Layer 8 of a small transformer language model trained on English Wikipedia (16 layers, counted from 0, width 128).
A neuron's activation on a vector x is SiLU(gate . x + bias) times (in . x + bias), where the dot is the dot product.

Input weights of the MLP neurons that the questions are about. A number n stands for n times 0.0046.
n13 gate (bias -0.154): -58 -19 -16 -10 28 6 19 -29 15 -25 -37 35 -50 -33 16 -3 31 -19 7 9 -59 37 35 -21 -8 -5 -7 33 -3 11 -15 16 10 -36 -2 -10 9 -42 -1 8 9 39 68 -21 1 -1 -18 50 23 71 10 -29 23 -14 -12 -34 -25 -21 2 11 -3 4 19 -3 -42 44 -2 17 23 -15 30 9 -7 4 36 -31 15 36 -42 2 -16 26 32 -25 -1 -31 -5 32 7 12 -43 18 -24 -42 -38 -28 38 22 -41 3 38 40 -62 8 -25 1 -9 -68 -25 -10 59 18 -7 33 15 -12 28 -25 -70 -12 -44 41 38 22 -20 -33 26 -4
n60 gate (bias -0.161): -9 -14 -11 17 -28 45 60 -3 29 -32 42 -2 -24 -36 -37 -34 27 24 54 -24 27 11 -19 -10 8 30 17 -17 -16 38 19 38 31 17 -22 -49 5 1 -63 3 21 26 27 -22 26 -28 19 -15 1 10 -22 35 -3 41 13 -4 10 -30 20 21 39 3 -31 25 3 43 8 7 -9 17 18 2 20 -25 0 -18 -4 -16 19 1 -56 -10 11 -50 67 35 6 -10 4 -23 -23 2 12 -39 8 16 11 -18 24 -66 -42 -18 5 -17 -46 0 6 20 34 -9 1 1 61 34 8 -14 26 -31 -5 -3 -8 33 14 -6 -35 -26 -19 29
n84 gate (bias -0.071): 11 0 4 -8 7 20 -25 7 -1 -2 -48 -34 18 -2 12 -18 -25 -14 -56 -41 -39 37 42 -2 -11 -49 29 -44 30 51 35 24 8 -18 6 -5 22 36 -42 -33 31 1 31 -41 -39 -42 -7 43 1 25 -1 -1 5 -17 -48 11 8 -21 37 3 -23 -3 -32 -17 17 5 17 -41 -2 3 -8 -31 -44 1 -23 -38 7 0 -4 -28 8 8 -12 5 14 -15 -55 23 11 -12 -57 -20 -6 -25 -3 62 -15 63 -7 11 13 -10 -9 2 2 -52 -24 -2 -4 -25 21 -12 -60 -14 25 20 4 -46 3 32 -26 -9 53 -6 -30 -10 -6 7
n101 gate (bias -0.221): -18 -51 -31 0 26 18 -29 -6 -4 -15 25 23 6 -2 46 24 8 -10 -25 36 9 17 2 21 -24 29 -18 10 -4 -9 12 5 -30 46 -5 26 -12 -64 -11 -19 -2 6 2 -2 56 31 -71 8 15 -37 -38 -9 -3 2 5 -6 61 21 15 -13 26 1 2 6 -16 -5 9 6 26 -19 13 -36 -32 -55 13 -1 5 -8 -12 -26 -25 -20 -6 -12 -14 -8 2 30 23 -17 31 57 -1 14 17 18 27 -4 30 38 54 -9 28 -21 9 -34 4 20 -55 19 10 -1 22 21 -2 -27 -22 -19 -27 22 -7 70 8 30 -39 -42 -31 -20
n105 gate (bias -0.016): -20 -7 23 -35 -38 44 -13 3 -2 -1 -3 40 -25 16 -8 -25 9 -33 -2 -6 -29 -33 -2 22 17 -25 24 -8 35 52 28 21 -1 -59 -39 -20 7 -30 19 -31 -12 10 -28 -5 3 -1 -23 -31 -2 1 11 36 -20 -29 -2 42 35 -55 55 47 -13 35 -30 -28 -30 4 10 -6 20 -8 28 23 2 5 -25 27 -9 14 17 -26 14 -21 0 8 4 -58 10 16 -57 -19 1 -5 -25 -58 -5 -25 7 -20 -17 6 -29 17 -10 27 -21 -29 45 1 -23 0 -5 -40 -48 19 -35 22 -37 -13 -19 27 4 -5 45 -39 -31 37 35 34
n146 gate (bias -0.171): -32 4 -41 -30 -15 -13 29 70 -9 -40 17 18 28 -62 -12 -33 12 -7 -16 51 11 33 21 31 -36 -47 16 -25 6 23 4 -8 13 17 -22 16 20 4 -3 -20 34 40 5 -2 -32 -74 40 -39 1 28 26 -16 6 -53 -3 -40 -24 -42 22 -22 -19 -29 5 -25 -21 7 -31 -8 -27 21 -1 -16 -19 -17 9 7 -32 0 0 -27 2 -23 -34 -7 23 -24 1 50 -17 17 14 3 -49 -23 -51 2 13 17 9 -39 -23 -12 -35 41 0 13 20 11 43 4 2 25 -4 40 14 2 -35 -5 4 11 17 -33 22 -10 3 -15 -48 18
n155 gate (bias -0.170): -38 16 18 51 -7 -2 7 12 7 -3 -15 -42 7 -60 33 0 28 20 28 6 -16 35 -28 -12 -17 66 -16 -68 -17 9 12 11 -8 -17 11 -9 35 22 14 -12 -7 13 -41 -13 -13 -58 -22 18 23 36 -24 39 -1 22 27 -29 -5 19 42 25 34 -14 6 45 -25 35 -14 -7 -2 -5 -29 -24 12 -53 -39 -20 18 -14 -36 8 -10 -8 -32 8 21 -30 -11 29 -57 -1 -2 32 -19 33 -5 -1 35 -8 -11 -49 -50 13 -20 8 22 -36 36 21 12 16 28 -11 39 -23 -11 40 -50 30 -8 -24 -45 29 -15 -34 -6 26 6 -33
n157 gate (bias -0.152): -5 -17 5 28 47 13 -10 -57 -5 10 -27 7 -36 -10 46 43 46 -33 -45 13 -13 -34 47 -23 -23 -54 -26 -4 -9 8 -82 9 -30 -35 -4 -37 -31 -29 -31 3 -40 34 -9 -8 23 28 61 3 7 -34 -8 19 -8 9 28 -22 21 -31 -3 94 53 5 5 -12 17 -49 33 2 44 -1 -12 9 -21 -14 -3 -18 25 14 -17 -17 -28 14 -29 4 -10 7 -27 53 29 -6 2 -10 30 -53 26 -22 -20 -1 22 -19 -42 -15 -48 -36 -17 -11 6 -27 5 -53 17 -17 -10 36 14 -60 -11 -30 -6 6 1 54 26 41 -24 -33 -25 -2
n163 gate (bias -0.213): -66 32 40 -22 -23 19 8 42 12 23 -11 7 4 24 -14 -1 4 11 25 -2 9 34 -11 -36 -2 -47 34 16 27 -12 -13 12 28 5 3 52 -20 2 -14 -46 22 -18 13 -4 51 -18 8 -30 22 13 58 -35 -12 -2 14 -17 46 -56 16 5 -8 12 -10 -47 -21 0 27 9 13 -6 36 -3 29 -2 8 36 51 4 -20 -5 -5 18 29 27 -15 23 14 16 22 11 -45 16 -2 10 14 18 -2 -29 2 -28 11 -9 -7 -8 -7 -39 -10 -31 47 -52 -13 30 -23 -17 13 4 37 6 -10 18 21 -7 4 25 51 -31 -58 -5
n175 gate (bias -0.124): -18 -18 -1 31 -5 0 57 -2 -27 40 -6 -18 -8 -30 28 2 28 -28 -18 11 -12 -20 -8 -54 -1 -16 39 -55 11 -7 13 -19 -32 24 15 -13 -22 -1 41 32 -30 51 -15 -17 6 -24 -22 -4 12 -2 -45 5 28 24 -12 45 -32 7 21 8 5 -32 -22 -2 -9 -36 -14 19 34 12 17 -33 5 -18 10 -26 -8 -4 -8 24 -30 -3 -55 17 51 24 23 4 -36 6 1 22 -4 -47 19 -32 -8 -2 -42 16 -12 32 28 -44 2 15 2 -43 14 39 28 -12 -5 -22 46 24 -3 0 -10 28 -58 42 -8 -22 26 -11 -4 -61
n186 gate (bias -0.210): 0 46 -18 -36 -15 20 18 6 7 18 -6 -3 -38 -17 -11 31 -7 -38 -35 -17 -5 -11 25 18 -31 7 -40 -26 6 53 -12 4 -12 30 7 -26 -14 19 8 -58 7 -10 72 -4 -5 5 -44 -27 11 -10 -8 -9 13 12 -7 -28 -34 -4 -7 -21 -46 -28 14 2 2 10 -18 -6 56 -12 19 -17 22 -20 -8 49 -61 -44 28 -33 12 33 39 -12 18 17 45 -1 -28 -32 -31 28 -16 -43 55 -22 -23 28 21 53 11 -15 38 0 2 -11 32 -32 12 -24 26 -6 -21 36 -18 -27 -58 -8 -38 36 9 -33 -7 1 -16 -40 -22 41
n188 gate (bias -0.162): 4 14 8 -12 -14 21 37 12 23 3 -19 -21 37 -28 54 16 20 -44 41 7 7 48 24 -38 -48 -17 -8 4 32 -14 3 18 5 12 53 41 -33 13 -10 9 21 30 53 40 -8 -28 -12 3 26 36 29 -1 -19 -40 83 -20 11 -27 -22 3 -45 -62 5 -62 16 42 -18 24 9 -30 -18 -1 30 44 -15 -54 33 43 16 39 -43 11 -14 2 -59 2 6 50 24 -16 -15 -31 -11 -19 24 -27 8 20 8 14 -13 4 -5 -35 6 -24 -8 19 21 -20 -16 6 15 36 -11 38 4 -21 -40 32 43 -6 -29 20 -3 4 -29 25
n214 gate (bias -0.178): -13 19 -12 -18 -14 -13 24 -38 16 -15 -17 -29 -16 -46 20 -21 19 25 -18 1 -7 -59 -4 -1 -17 -44 38 -9 -7 -9 -33 52 -7 -11 3 -30 16 10 -32 -26 24 -33 -6 -32 15 22 26 3 25 -67 13 -15 -56 23 10 1 18 -26 21 -20 12 1 10 -8 -45 7 7 56 2 22 13 4 -33 -4 -4 -5 38 79 -11 -44 7 17 18 -37 -9 -2 -26 -11 46 -50 19 -11 -63 -18 47 -7 -17 -25 22 -14 17 50 3 16 5 6 46 -17 13 -4 -2 -44 -3 -20 38 -22 -39 -5 -56 -20 -6 41 -21 3 -47 23 62 -19
n295 gate (bias -0.036): -1 4 28 38 57 57 23 34 5 -25 24 -5 29 13 28 11 -30 1 -6 3 -25 51 34 -28 -23 -15 -35 -3 17 30 -2 -4 53 5 2 -21 30 6 83 3 -43 25 -13 3 -1 26 -41 -15 -15 -36 -1 27 31 55 -2 -4 31 30 -22 42 14 17 -8 73 8 -38 22 5 21 8 40 4 13 35 -21 -63 -24 51 52 -19 -30 12 17 7 21 44 10 20 15 -9 25 24 -1 11 -25 43 -13 35 7 -3 24 38 -21 1 11 0 -13 9 -8 -39 29 14 -13 -7 -22 -18 -45 -23 -15 49 -30 -17 3 -16 -55 12 -9 8
n310 gate (bias -0.231): -8 -33 11 -37 -35 40 -31 55 28 -8 32 -40 -13 16 -40 8 -7 8 31 4 -6 35 4 -14 -27 48 -44 24 -20 5 -14 10 8 -3 2 -32 -51 -56 24 13 10 2 13 -14 -9 -46 -12 -86 -29 47 -9 -51 1 14 -12 12 -25 58 23 -33 -36 -25 -28 -16 -36 -27 -5 -1 -35 2 3 -21 12 -46 21 6 -35 19 30 10 4 0 64 8 2 -44 -3 -8 25 -5 7 8 -18 -24 4 7 -31 -5 -4 -56 38 -9 1 -50 0 21 -5 -26 -6 -34 24 38 -13 5 11 -11 -21 -11 -3 -6 -3 -6 -3 -39 -23 17 -4 -15
n13 in (bias -0.097): -24 36 -9 28 48 27 13 33 -10 -51 -15 -13 57 40 0 -20 20 -34 20 -6 -14 2 45 18 -43 18 17 -7 16 -25 38 -27 -13 -47 23 33 56 -38 -9 -2 -27 6 10 -15 5 20 -20 -27 16 27 -1 2 17 -26 31 -15 -21 -5 46 38 -43 15 -45 -6 20 -19 5 39 9 -1 41 -1 -14 56 -18 3 -15 16 8 47 -18 -15 50 -16 -23 -17 32 -31 45 5 -54 8 61 -30 13 -16 -5 -3 -14 28 6 -2 8 -8 -14 -7 5 46 -19 -24 -23 16 -16 -18 32 11 46 17 2 -18 24 -25 -22 -42 -16 -4 -29 17
n60 in (bias -0.101): 17 3 -8 -20 -16 -12 -12 5 -23 -20 -42 -5 12 -2 -2 43 -41 5 -16 35 -7 25 10 35 -15 -33 9 12 -43 -2 -22 -3 -29 1 18 -39 48 -12 -43 -21 8 5 -8 -9 51 -15 34 27 36 12 26 -40 16 -13 -27 -21 -2 40 -37 35 5 -22 14 48 29 36 7 11 11 -18 -9 -9 11 -35 21 23 12 4 -22 23 -29 -8 22 26 7 8 -38 -60 -37 3 9 49 -1 32 -46 -31 31 -3 37 60 24 -2 14 -29 -26 -7 20 -64 16 -5 28 -26 9 -15 59 -1 -2 -8 33 11 1 12 4 24 -26 1 -8 -16
n84 in (bias 0.047): 26 -16 4 15 -42 15 -24 -51 -25 -2 -17 -2 -47 2 -10 23 13 -11 7 12 0 31 -20 -28 52 -23 12 46 -3 3 21 -8 20 -49 24 38 26 22 -14 15 35 -21 24 1 44 7 7 44 1 -33 -16 -7 -3 28 -3 21 59 25 14 -11 7 59 22 -24 -23 -17 1 10 -36 -17 -14 3 41 -15 -23 -32 -44 -4 19 -10 9 7 -12 -23 -13 -9 -29 -1 -33 -15 -15 26 4 0 13 31 3 -27 -50 34 48 4 17 22 -30 14 16 4 -8 8 51 -17 1 -29 1 -18 45 -14 9 32 17 -34 -7 -24 -19 -20 9 -18
n101 in (bias -0.010): 29 -21 -52 39 -29 -21 29 2 -13 18 -2 2 -55 -55 -2 23 -4 -43 28 -17 -11 37 -8 -26 -9 9 -2 -31 1 -21 -1 56 12 55 -14 28 2 35 -42 -23 40 -36 20 5 2 -44 7 -18 3 -19 -4 -4 -1 27 9 13 12 26 38 -50 17 -24 23 -15 -5 11 -1 -9 5 52 5 8 4 30 -5 15 -42 22 5 1 -47 19 24 -2 32 6 -29 12 7 -46 14 -1 9 25 12 -30 -23 19 14 3 -28 -9 20 33 -7 -32 -1 6 5 0 -3 -21 3 -25 -5 28 14 -42 -6 -58 45 -34 -1 1 -21 18 2 27
n105 in (bias 0.100): -1 17 -7 11 -20 -4 27 -10 -22 26 -31 2 14 40 20 11 12 -9 -16 9 33 17 10 -3 48 4 -27 8 -6 -15 -5 24 15 -16 13 -20 -39 -2 17 -21 31 18 -4 16 -44 -1 7 1 -81 -18 33 -7 -43 -45 12 46 22 -13 8 19 8 20 14 -23 -13 16 14 28 -6 -10 20 20 -12 20 -15 8 5 -34 -14 -3 -64 33 14 9 34 -30 29 -32 -30 20 -12 24 -8 -1 -35 -18 -8 30 15 30 4 -10 -4 21 19 -15 54 3 -34 37 -19 19 -15 -37 27 28 -4 -31 -43 12 18 4 26 37 -17 -4 54 -16
n146 in (bias 0.018): -27 -15 36 -6 51 4 18 7 -42 -5 -4 2 7 -23 53 -8 -23 23 -31 33 -36 15 9 -17 35 -8 -13 -9 -8 43 17 -11 -50 30 -19 63 15 -8 11 17 -15 -12 -1 -40 2 10 -13 11 22 -16 -7 -20 13 41 9 -27 16 -21 19 2 -20 9 27 12 44 33 2 23 -16 -48 -7 44 34 2 79 20 -11 -2 -66 -29 4 12 -6 28 3 -16 13 -12 14 13 14 12 14 -5 1 -30 35 -5 42 -14 -24 10 38 28 -30 -3 40 5 -48 29 40 -11 -19 -23 -19 36 -28 0 -42 9 18 36 10 61 47 -12 -27 -18
n155 in (bias 0.061): 13 40 1 10 41 2 1 74 -21 5 -18 17 -34 -3 -27 16 -46 -29 49 38 7 31 12 6 2 11 -44 -19 7 5 -36 -3 -3 -27 16 10 14 29 22 31 16 12 -10 -26 -14 -8 17 30 -36 1 -1 14 35 -19 -19 12 -9 -42 5 -22 4 51 20 -13 25 7 11 -24 -51 -59 -26 13 -15 -19 64 -2 -36 -9 -52 -7 7 -23 5 19 -2 -14 30 8 2 -19 27 11 16 -34 -18 -49 6 34 15 -27 21 43 9 -29 1 10 13 29 -26 -59 -4 -4 13 -1 16 10 -4 -20 -16 -54 7 -33 -5 28 -18 -12 15 57
n157 in (bias 0.111): 0 63 -7 -6 -20 -53 -21 -7 -18 -59 3 36 6 24 -14 -11 13 -19 47 25 12 31 -26 -43 52 8 -32 20 33 27 11 1 18 -4 -36 19 46 5 -23 -12 -18 9 18 -12 12 -10 6 5 13 -8 -18 1 4 10 25 -4 -7 -25 21 19 -6 23 -10 23 -40 -27 11 33 -8 18 -8 11 6 2 -9 5 5 19 -19 24 -25 10 -6 -5 51 5 27 2 -16 -11 53 42 -18 25 -15 -22 9 -7 13 -6 11 15 64 -13 -5 14 -20 14 -2 27 -1 -24 -10 -6 -58 33 -21 -14 43 21 -21 -15 -14 31 22 25 -18 -26
n163 in (bias -0.022): 0 -15 7 19 36 1 -8 -11 65 8 -2 -1 11 -19 -6 15 29 19 18 -61 -8 35 -13 -7 11 25 -15 17 -54 -40 18 -9 -30 6 -28 31 -7 -64 15 -49 39 29 -1 -1 6 10 -39 -5 13 25 -2 9 21 -41 18 -10 -12 -9 -24 4 0 1 0 -24 -7 29 1 16 -22 11 -7 -23 17 2 2 15 -15 4 -25 -10 19 17 -20 4 -4 -55 10 23 -5 -44 22 -7 27 30 27 -4 -13 -28 6 -12 -28 13 -2 20 -24 -47 25 -46 -3 60 -6 -40 4 56 11 -29 -10 2 -15 4 -23 43 -26 24 -12 -39 22 0
n175 in (bias -0.004): -4 -38 -45 -15 -12 -25 12 11 61 -15 -13 -1 -4 14 -10 -14 48 -25 12 10 -24 11 -1 2 -17 8 -10 10 27 20 24 25 -47 -4 4 -26 -27 8 -65 -4 -8 -4 -9 -10 2 0 -11 -12 38 -10 13 12 -9 16 -9 11 2 -33 3 -10 -31 12 -49 -22 6 16 -7 23 -51 12 5 14 -23 -4 -19 6 -4 -16 4 20 -2 13 22 -52 -74 30 12 -13 12 27 -32 43 -8 13 6 -1 -4 -1 3 12 -29 -38 22 -11 17 22 36 -1 36 16 -22 9 17 -43 -38 -15 -8 -24 8 -4 3 26 -29 -11 -7 -69 -11 -49
n186 in (bias -0.033): 31 -3 0 -61 21 43 -55 3 55 -4 23 27 19 1 -42 5 31 -12 -20 32 -34 -23 7 -40 19 -16 15 34 -8 -35 2 -43 10 -23 58 -43 4 -10 -16 4 -45 39 -42 -25 10 -18 -20 2 16 -16 -18 6 5 40 -29 5 -19 46 -8 15 9 -15 4 3 26 6 25 24 -29 -1 -6 -8 4 -6 19 -4 -22 -44 1 13 -2 -13 10 -24 7 8 36 -47 -6 -3 -4 25 5 -9 -38 21 -13 24 -14 32 20 12 -26 -1 -13 -16 -21 -19 3 -36 13 37 -10 14 14 -18 43 23 -9 32 -10 4 -6 -25 14 11 21 -19
n188 in (bias -0.046): 0 17 37 20 -56 -10 -28 -2 21 33 -14 -23 -40 -20 18 -15 41 -28 11 -6 23 24 -11 -29 10 -70 -32 -34 -5 38 16 5 11 -9 -1 -14 -12 -14 -18 33 26 -35 -9 -19 -48 -50 52 32 -15 2 21 -38 0 8 -4 -20 33 -52 -21 -39 18 -34 48 -4 15 29 29 8 -8 5 19 36 29 6 -35 -27 -13 35 -41 2 -20 15 -30 16 -11 22 -22 -16 1 -4 -38 -21 -38 52 40 19 9 -12 30 -25 24 -24 -16 -16 -24 5 -33 11 35 -14 10 12 -7 -3 16 27 27 -34 38 15 -7 2 -2 -1 -19 -2 -51 18
n214 in (bias 0.079): 16 -62 -45 -2 -41 16 -27 12 -19 37 24 -54 42 20 -2 7 -24 30 2 -27 -31 -3 -10 19 25 24 23 2 -21 18 1 -17 -40 9 20 10 10 -24 -5 8 -13 -25 5 5 40 9 7 8 39 10 38 26 -1 -37 -26 27 -7 -4 -11 -31 -6 -13 11 -49 22 -1 11 -32 -31 13 -25 -30 4 40 -5 -10 -8 20 39 -5 8 -3 39 -1 30 -31 0 37 -4 -19 16 -17 22 4 22 42 35 12 17 -2 29 -15 5 29 20 -4 -22 -48 -47 16 -27 26 14 35 -29 -41 -8 -26 11 -33 24 30 8 -31 -28 27 -3 43
n295 in (bias 0.039): -29 18 -41 20 55 46 -5 -2 -7 8 17 -17 -7 16 5 5 21 9 30 -5 51 41 -4 7 3 34 0 2 47 38 -4 3 -29 16 -30 -9 -30 -11 -7 14 19 30 -14 20 -21 7 -22 -2 42 -4 -17 -1 -17 -4 -1 9 -29 21 -26 -10 -31 10 20 52 -4 30 -51 -23 -18 -38 19 -1 23 -42 -7 7 11 -19 -50 -1 -9 4 19 -35 4 13 46 -23 -40 -9 7 3 -11 -35 -63 9 18 48 35 15 31 7 22 0 36 1 -3 71 -35 16 36 8 -2 19 -19 -11 27 -3 1 13 -19 21 -1 21 -26 1 1 3
n310 in (bias 0.000): -31 -5 30 -1 -37 41 -36 -9 8 6 6 -1 -25 -33 1 26 -22 5 -1 -16 -21 27 1 -3 -17 -18 -30 56 -28 -33 -40 -26 -61 12 27 6 20 13 -18 -35 -37 12 -4 -3 4 30 19 14 -21 22 1 -48 -15 9 30 -30 0 -30 -8 40 -4 7 2 22 16 -47 15 5 53 -68 -7 18 38 -29 -6 6 24 20 1 15 -17 -31 -9 9 -46 -20 -7 4 0 -7 36 -4 4 -4 26 17 -13 15 -21 -15 -41 -23 10 -10 16 -17 1 -8 19 4 22 15 -38 41 7 -4 -28 15 24 -4 1 1 54 -10 -42 31 26 -39

Each question shows a token from some text and the vector x that enters the MLP there. A number n stands for n times 0.041.

"G": -3 -41 -8 -8 28 -10 12 -21 -29 -5 2 11 1 -3 3 10 -29 3 -7 -12 0 8 -34 5 -28 3 3 -7 -21 26 19 -6 13 7 28 11 9 -34 -19 47 -6 -17 2 2 23 39 -14 -43 18 -16 -6 -48 0 -34 8 -17 -40 14 -5 -33 -37 -14 17 16 -4 -2 35 32 -33 7 -8 -6 13 -7 2 -12 47 24 5 31 25 14 -18 -1 -56 -6 15 -7 11 -8 -31 -23 16 -26 -3 10 28 3 -9 8 5 -13 49 -20 18 24 6 -47 -37 -14 17 -28 7 -14 27 8 19 22 15 -11 -7 21 -10 -4 1 2 20 20
Which neuron lights up most? n13

"ru": -8 31 -3 -14 13 12 -9 -8 -1 12 -1 -34 -3 32 17 1 24 -1 14 -8 -28 -53 37 28 -2 -9 -38 27 -22 12 -10 -14 40 -32 10 8 -18 -4 10 5 6 -7 -24 15 -18 16 -25 -19 20 -10 14 27 12 -28 31 -12 -31 -11 -35 3 2 -3 -1 -2 3 8 -36 -19 1 -31 -3 -2 -11 26 32 28 -40 13 8 27 30 -6 8 11 15 31 -37 -13 32 11 19 -32 22 -8 22 36 -5 -20 35 44 18 35 21 -2 41 -7 -8 4 2 9 16 -9 9 -2 0 25 -15 29 8 5 32 14 -3 -8 -8 38 2 -15
Which neuron lights up most? n101

"ise": 42 25 -7 -25 30 -6 -26 34 -5 15 15 -1 12 46 -35 -11 6 4 -3 -18 -1 10 -12 12 -31 -7 -19 0 -18 14 -21 -18 -37 -20 -30 -12 27 -11 18 22 -3 -11 -34 19 -33 -14 13 -16 -24 7 16 -12 8 -6 -21 -32 -23 21 11 7 -28 20 4 32 11 14 -25 -1 -4 -14 -5 5 -4 -14 6 -8 27 -16 12 38 45 -20 -6 -18 -11 9 4 4 17 9 -3 -3 -27 -11 7 5 -15 8 12 -10 13 -1 23 6 10 28 13 4 -16 3 -2 9 13 -6 17 -18 15 45 20 -11 -12 0 -14 -17 -6 -22 -4 12
Which neuron lights up most? n101

" from": -34 10 22 9 -8 -6 -18 -3 -31 -5 -12 18 -17 -11 3 -21 20 6 8 27 -5 12 9 9 34 20 -8 -9 17 4 -26 0 -9 -13 -38 -11 25 1 -4 22 4 6 21 3 -27 17 5 -28 5 -9 -10 -17 -6 12 8 -2 17 -8 -8 10 -17 24 15 4 2 -6 -9 -1 18 -14 17 28 33 -5 11 -8 41 18 -23 -24 39 15 5 2 -16 -7 3 -12 -9 -6 -3 4 -10 -7 -29 -3 12 18 8 42 -14 7 -21 -10 -13 0 8 -10 -39 4 -18 -9 17 -1 2 28 13 37 30 -20 -23 -19 -5 -6 -8 -3 -24 7
Which neuron lights up most? n13

"ast": -9 0 9 10 4 12 2 25 -19 -3 31 -18 -40 0 -10 -9 -31 -9 -2 13 17 6 -13 -2 -36 11 -1 21 -13 -12 21 -17 -15 -52 -17 -12 -7 -28 14 32 -20 -9 -11 15 1 19 50 16 7 -29 -49 -26 11 -8 20 -8 -34 -22 -2 17 5 5 -18 -19 -2 16 -9 18 -45 -35 -1 11 10 11 10 -36 9 10 42 14 18 11 -24 -3 -9 17 19 9 0 29 11 9 9 26 -9 40 15 9 -29 -18 -9 -17 9 16 4 6 -29 6 -18 -25 -30 3 44 -24 -2 -5 26 26 40 -47 40 20 30 0 -22 -1 50 2
The most active neuron and its activation: n101, at about 0.45

"”": 32 9 -36 -16 -12 -9 -25 -4 3 -31 -8 -16 6 -4 -24 -13 -24 12 0 26 -39 -2 4 29 -47 10 -29 -28 -14 9 37 -7 15 -30 16 -17 -27 1 -27 33 -11 32 1 19 55 -3 17 3 9 15 -32 17 9 2 17 -7 -3 21 10 21 -23 -1 6 -9 20 2 -2 13 1 -22 23 21 -3 9 37 35 -1 -30 -51 -1 13 -17 -2 -6 -11 9 -8 4 -4 9 -30 9 13 -19 46 -19 -12 -23 11 28 7 21 21 -13 14 23 -8 6 -6 -8 -11 -2 -19 12 -45 1 3 35 20 6 16 0 -15 -5 -13 0 -7 11
Which two neurons fire most, strongest first? n186, n163

"9": -6 -8 -17 -22 0 15 -4 -42 -11 -7 -17 17 11 14 8 -5 -24 -40 -7 -8 0 -2 33 16 8 -7 3 8 0 -6 10 -8 -17 -6 24 5 6 -4 -17 -3 -16 15 9 -15 5 18 -2 13 26 -31 0 -21 -13 -26 -20 21 4 -12 -29 -9 -66 9 -22 -5 27 -5 0 2 20 1 10 32 -8 -13 -18 -15 22 13 -9 1 3 -5 22 -9 -20 -2 20 17 -7 23 16 11 21 -13 -23 -13 -24 -4 -6 7 18 -34 -9 -12 -4 25 -41 -11 -28 -25 26 -16 20 2 -23 -11 10 23 -12 19 17 1 -15 -4 -11 -6 15 14
Which neuron lights up most? n13

"ity": 18 -17 -3 -11 1 -16 -10 4 26 -1 -1 -23 5 -10 -36 -17 -23 16 5 3 19 -1 1 22 6 -5 17 -8 -14 -5 -16 -10 -17 -8 -11 -26 24 -23 -23 19 -13 4 -19 -3 8 -15 37 18 -27 10 -32 10 -3 17 -12 -24 -13 34 -4 -6 8 -6 20 9 35 -9 -1 -1 28 -10 3 19 2 -17 -5 1 -9 -13 -24 11 40 -4 12 -24 27 -13 33 -7 -7 32 4 -19 11 3 29 -15 -7 18 41 -15 14 9 -46 -15 26 24 15 1 -67 23 12 7 8 5 -45 3 -14 38 -10 -36 -3 22 20 4 -7 -11 -12 16
Which two neurons fire most, strongest first? n155, n84

"4": 11 5 4 4 2 5 -14 5 -5 -13 6 10 5 5 37 2 0 3 -2 -7 8 6 15 2 5 -37 0 -5 3 -6 7 2 0 -2 7 1 10 23 -15 11 -9 0 1 6 1 7 -3 -23 1 -16 3 8 -15 -19 0 -17 -15 -17 -18 -18 -15 -8 -15 -16 2 4 5 3 19 -27 12 32 21 15 -4 -16 4 5 1 5 0 -12 -14 -27 0 0 -1 -1 14 1 12 -28 -15 -14 -8 -6 -15 -13 5 7 15 -38 21 -15 -7 -8 -10 18 -11 17 -23 -9 -23 24 -27 -5 -6 53 1 10 12 4 -6 2 11 2 15 20
Which neuron lights up most? n188

"les": -3 -24 1 9 -5 -35 -1 -9 -4 1 14 9 11 -1 25 -16 -4 -17 32 31 6 -8 -52 -15 21 4 -7 -39 1 -33 8 -9 -20 -3 -5 6 7 -27 10 44 8 -34 -14 -19 -20 -6 -1 -12 23 5 4 10 26 -21 -28 11 9 17 20 -27 -2 -37 10 18 -12 24 22 -19 31 -2 -4 20 18 -11 -10 31 -38 -26 -12 26 21 2 -22 21 -5 34 36 -27 21 17 8 -16 18 41 8 5 6 -11 31 3 27 31 35 -1 6 13 -25 29 -27 -15 17 1 5 0 -17 -3 -6 36 -9 -12 -9 17 -32 -20 8 23 -21 10
Which neuron lights up most? n155

"ing": 32 -2 46 -8 -9 28 -3 30 -43 4 -14 4 -15 11 -27 -10 -38 -2 31 22 -13 -14 -20 21 40 14 -17 9 -3 4 11 -14 -51 20 -15 -3 50 -19 30 36 -4 32 -29 -26 -18 20 -11 -3 -1 -7 11 8 10 -33 -12 -2 15 1 13 0 15 -14 -8 21 21 5 -19 -10 8 -42 -1 4 3 -2 -3 -25 14 34 17 31 47 13 3 -29 -6 5 24 2 -3 9 24 -12 -25 10 -10 14 6 0 5 11 -2 24 1 39 12 -19 -17 34 8 -17 29 11 32 10 -23 9 23 34 10 -14 2 -1 5 -5 -12 9 7 5
Which two neurons fire most, strongest first? n295, n155

" |": -10 -2 -3 13 -2 16 4 -4 15 1 -12 8 2 -11 -8 0 15 23 12 -4 -22 16 -7 6 2 -34 -13 -15 -10 4 -23 6 -8 11 -17 -13 13 5 -20 24 -19 -6 20 22 12 4 6 -22 7 3 21 2 3 13 17 11 -6 5 15 15 -1 6 22 4 16 -11 -4 11 3 -15 -16 33 -13 4 -2 6 8 2 -16 -35 5 14 26 11 27 22 -9 14 -1 12 -6 1 18 13 -4 -14 -14 6 -19 3 -8 2 -18 23 -1 22 -1 2 -41 -5 -2 -12 8 -12 2 5 -18 48 13 7 -2 -4 8 3 6 -9 2 -26
Which three neurons fire most, strongest first? n157, n188, n186

"ire": 45 -11 5 7 36 5 9 8 1 22 -14 0 -22 20 -28 -13 25 9 9 -10 -1 9 12 -10 20 -16 -20 -15 -16 25 23 -14 -30 -4 -6 5 -31 0 -26 16 -33 -37 -21 17 5 -10 5 -3 -2 0 -32 4 7 -8 2 -17 11 -23 -3 42 -44 -36 -26 14 -13 -34 -24 10 -15 2 2 -6 14 -5 15 28 23 -18 14 54 25 15 9 10 -32 -24 -2 -29 8 -16 -1 9 -23 -12 30 13 22 -18 17 9 4 1 63 -11 1 13 -9 -22 -26 -6 -17 -17 8 8 16 19 40 37 8 -19 31 7 -38 -12 -1 39 22 -33
Which three neurons fire most, strongest first? n175, n310, n101

"'": 17 9 -55 -37 8 4 -25 13 11 15 20 8 -21 12 37 -19 -33 3 -21 16 -2 -7 -11 -23 5 12 -14 8 17 38 17 -5 15 -31 -18 -5 34 8 6 35 0 2 -4 -3 -29 18 -26 17 8 9 -6 19 25 8 -5 1 -17 43 16 48 0 -56 12 13 36 9 -21 11 -10 6 0 8 20 -38 32 7 -28 -32 13 -27 3 -17 21 -24 0 1 -5 -3 -7 -6 -6 14 -3 -34 7 -12 -6 -30 -6 35 -10 30 62 8 44 23 5 6 -19 15 28 4 -14 -11 8 2 -3 42 37 -23 -3 -41 -28 0 -21 20 9 31
Which neuron lights up most? n186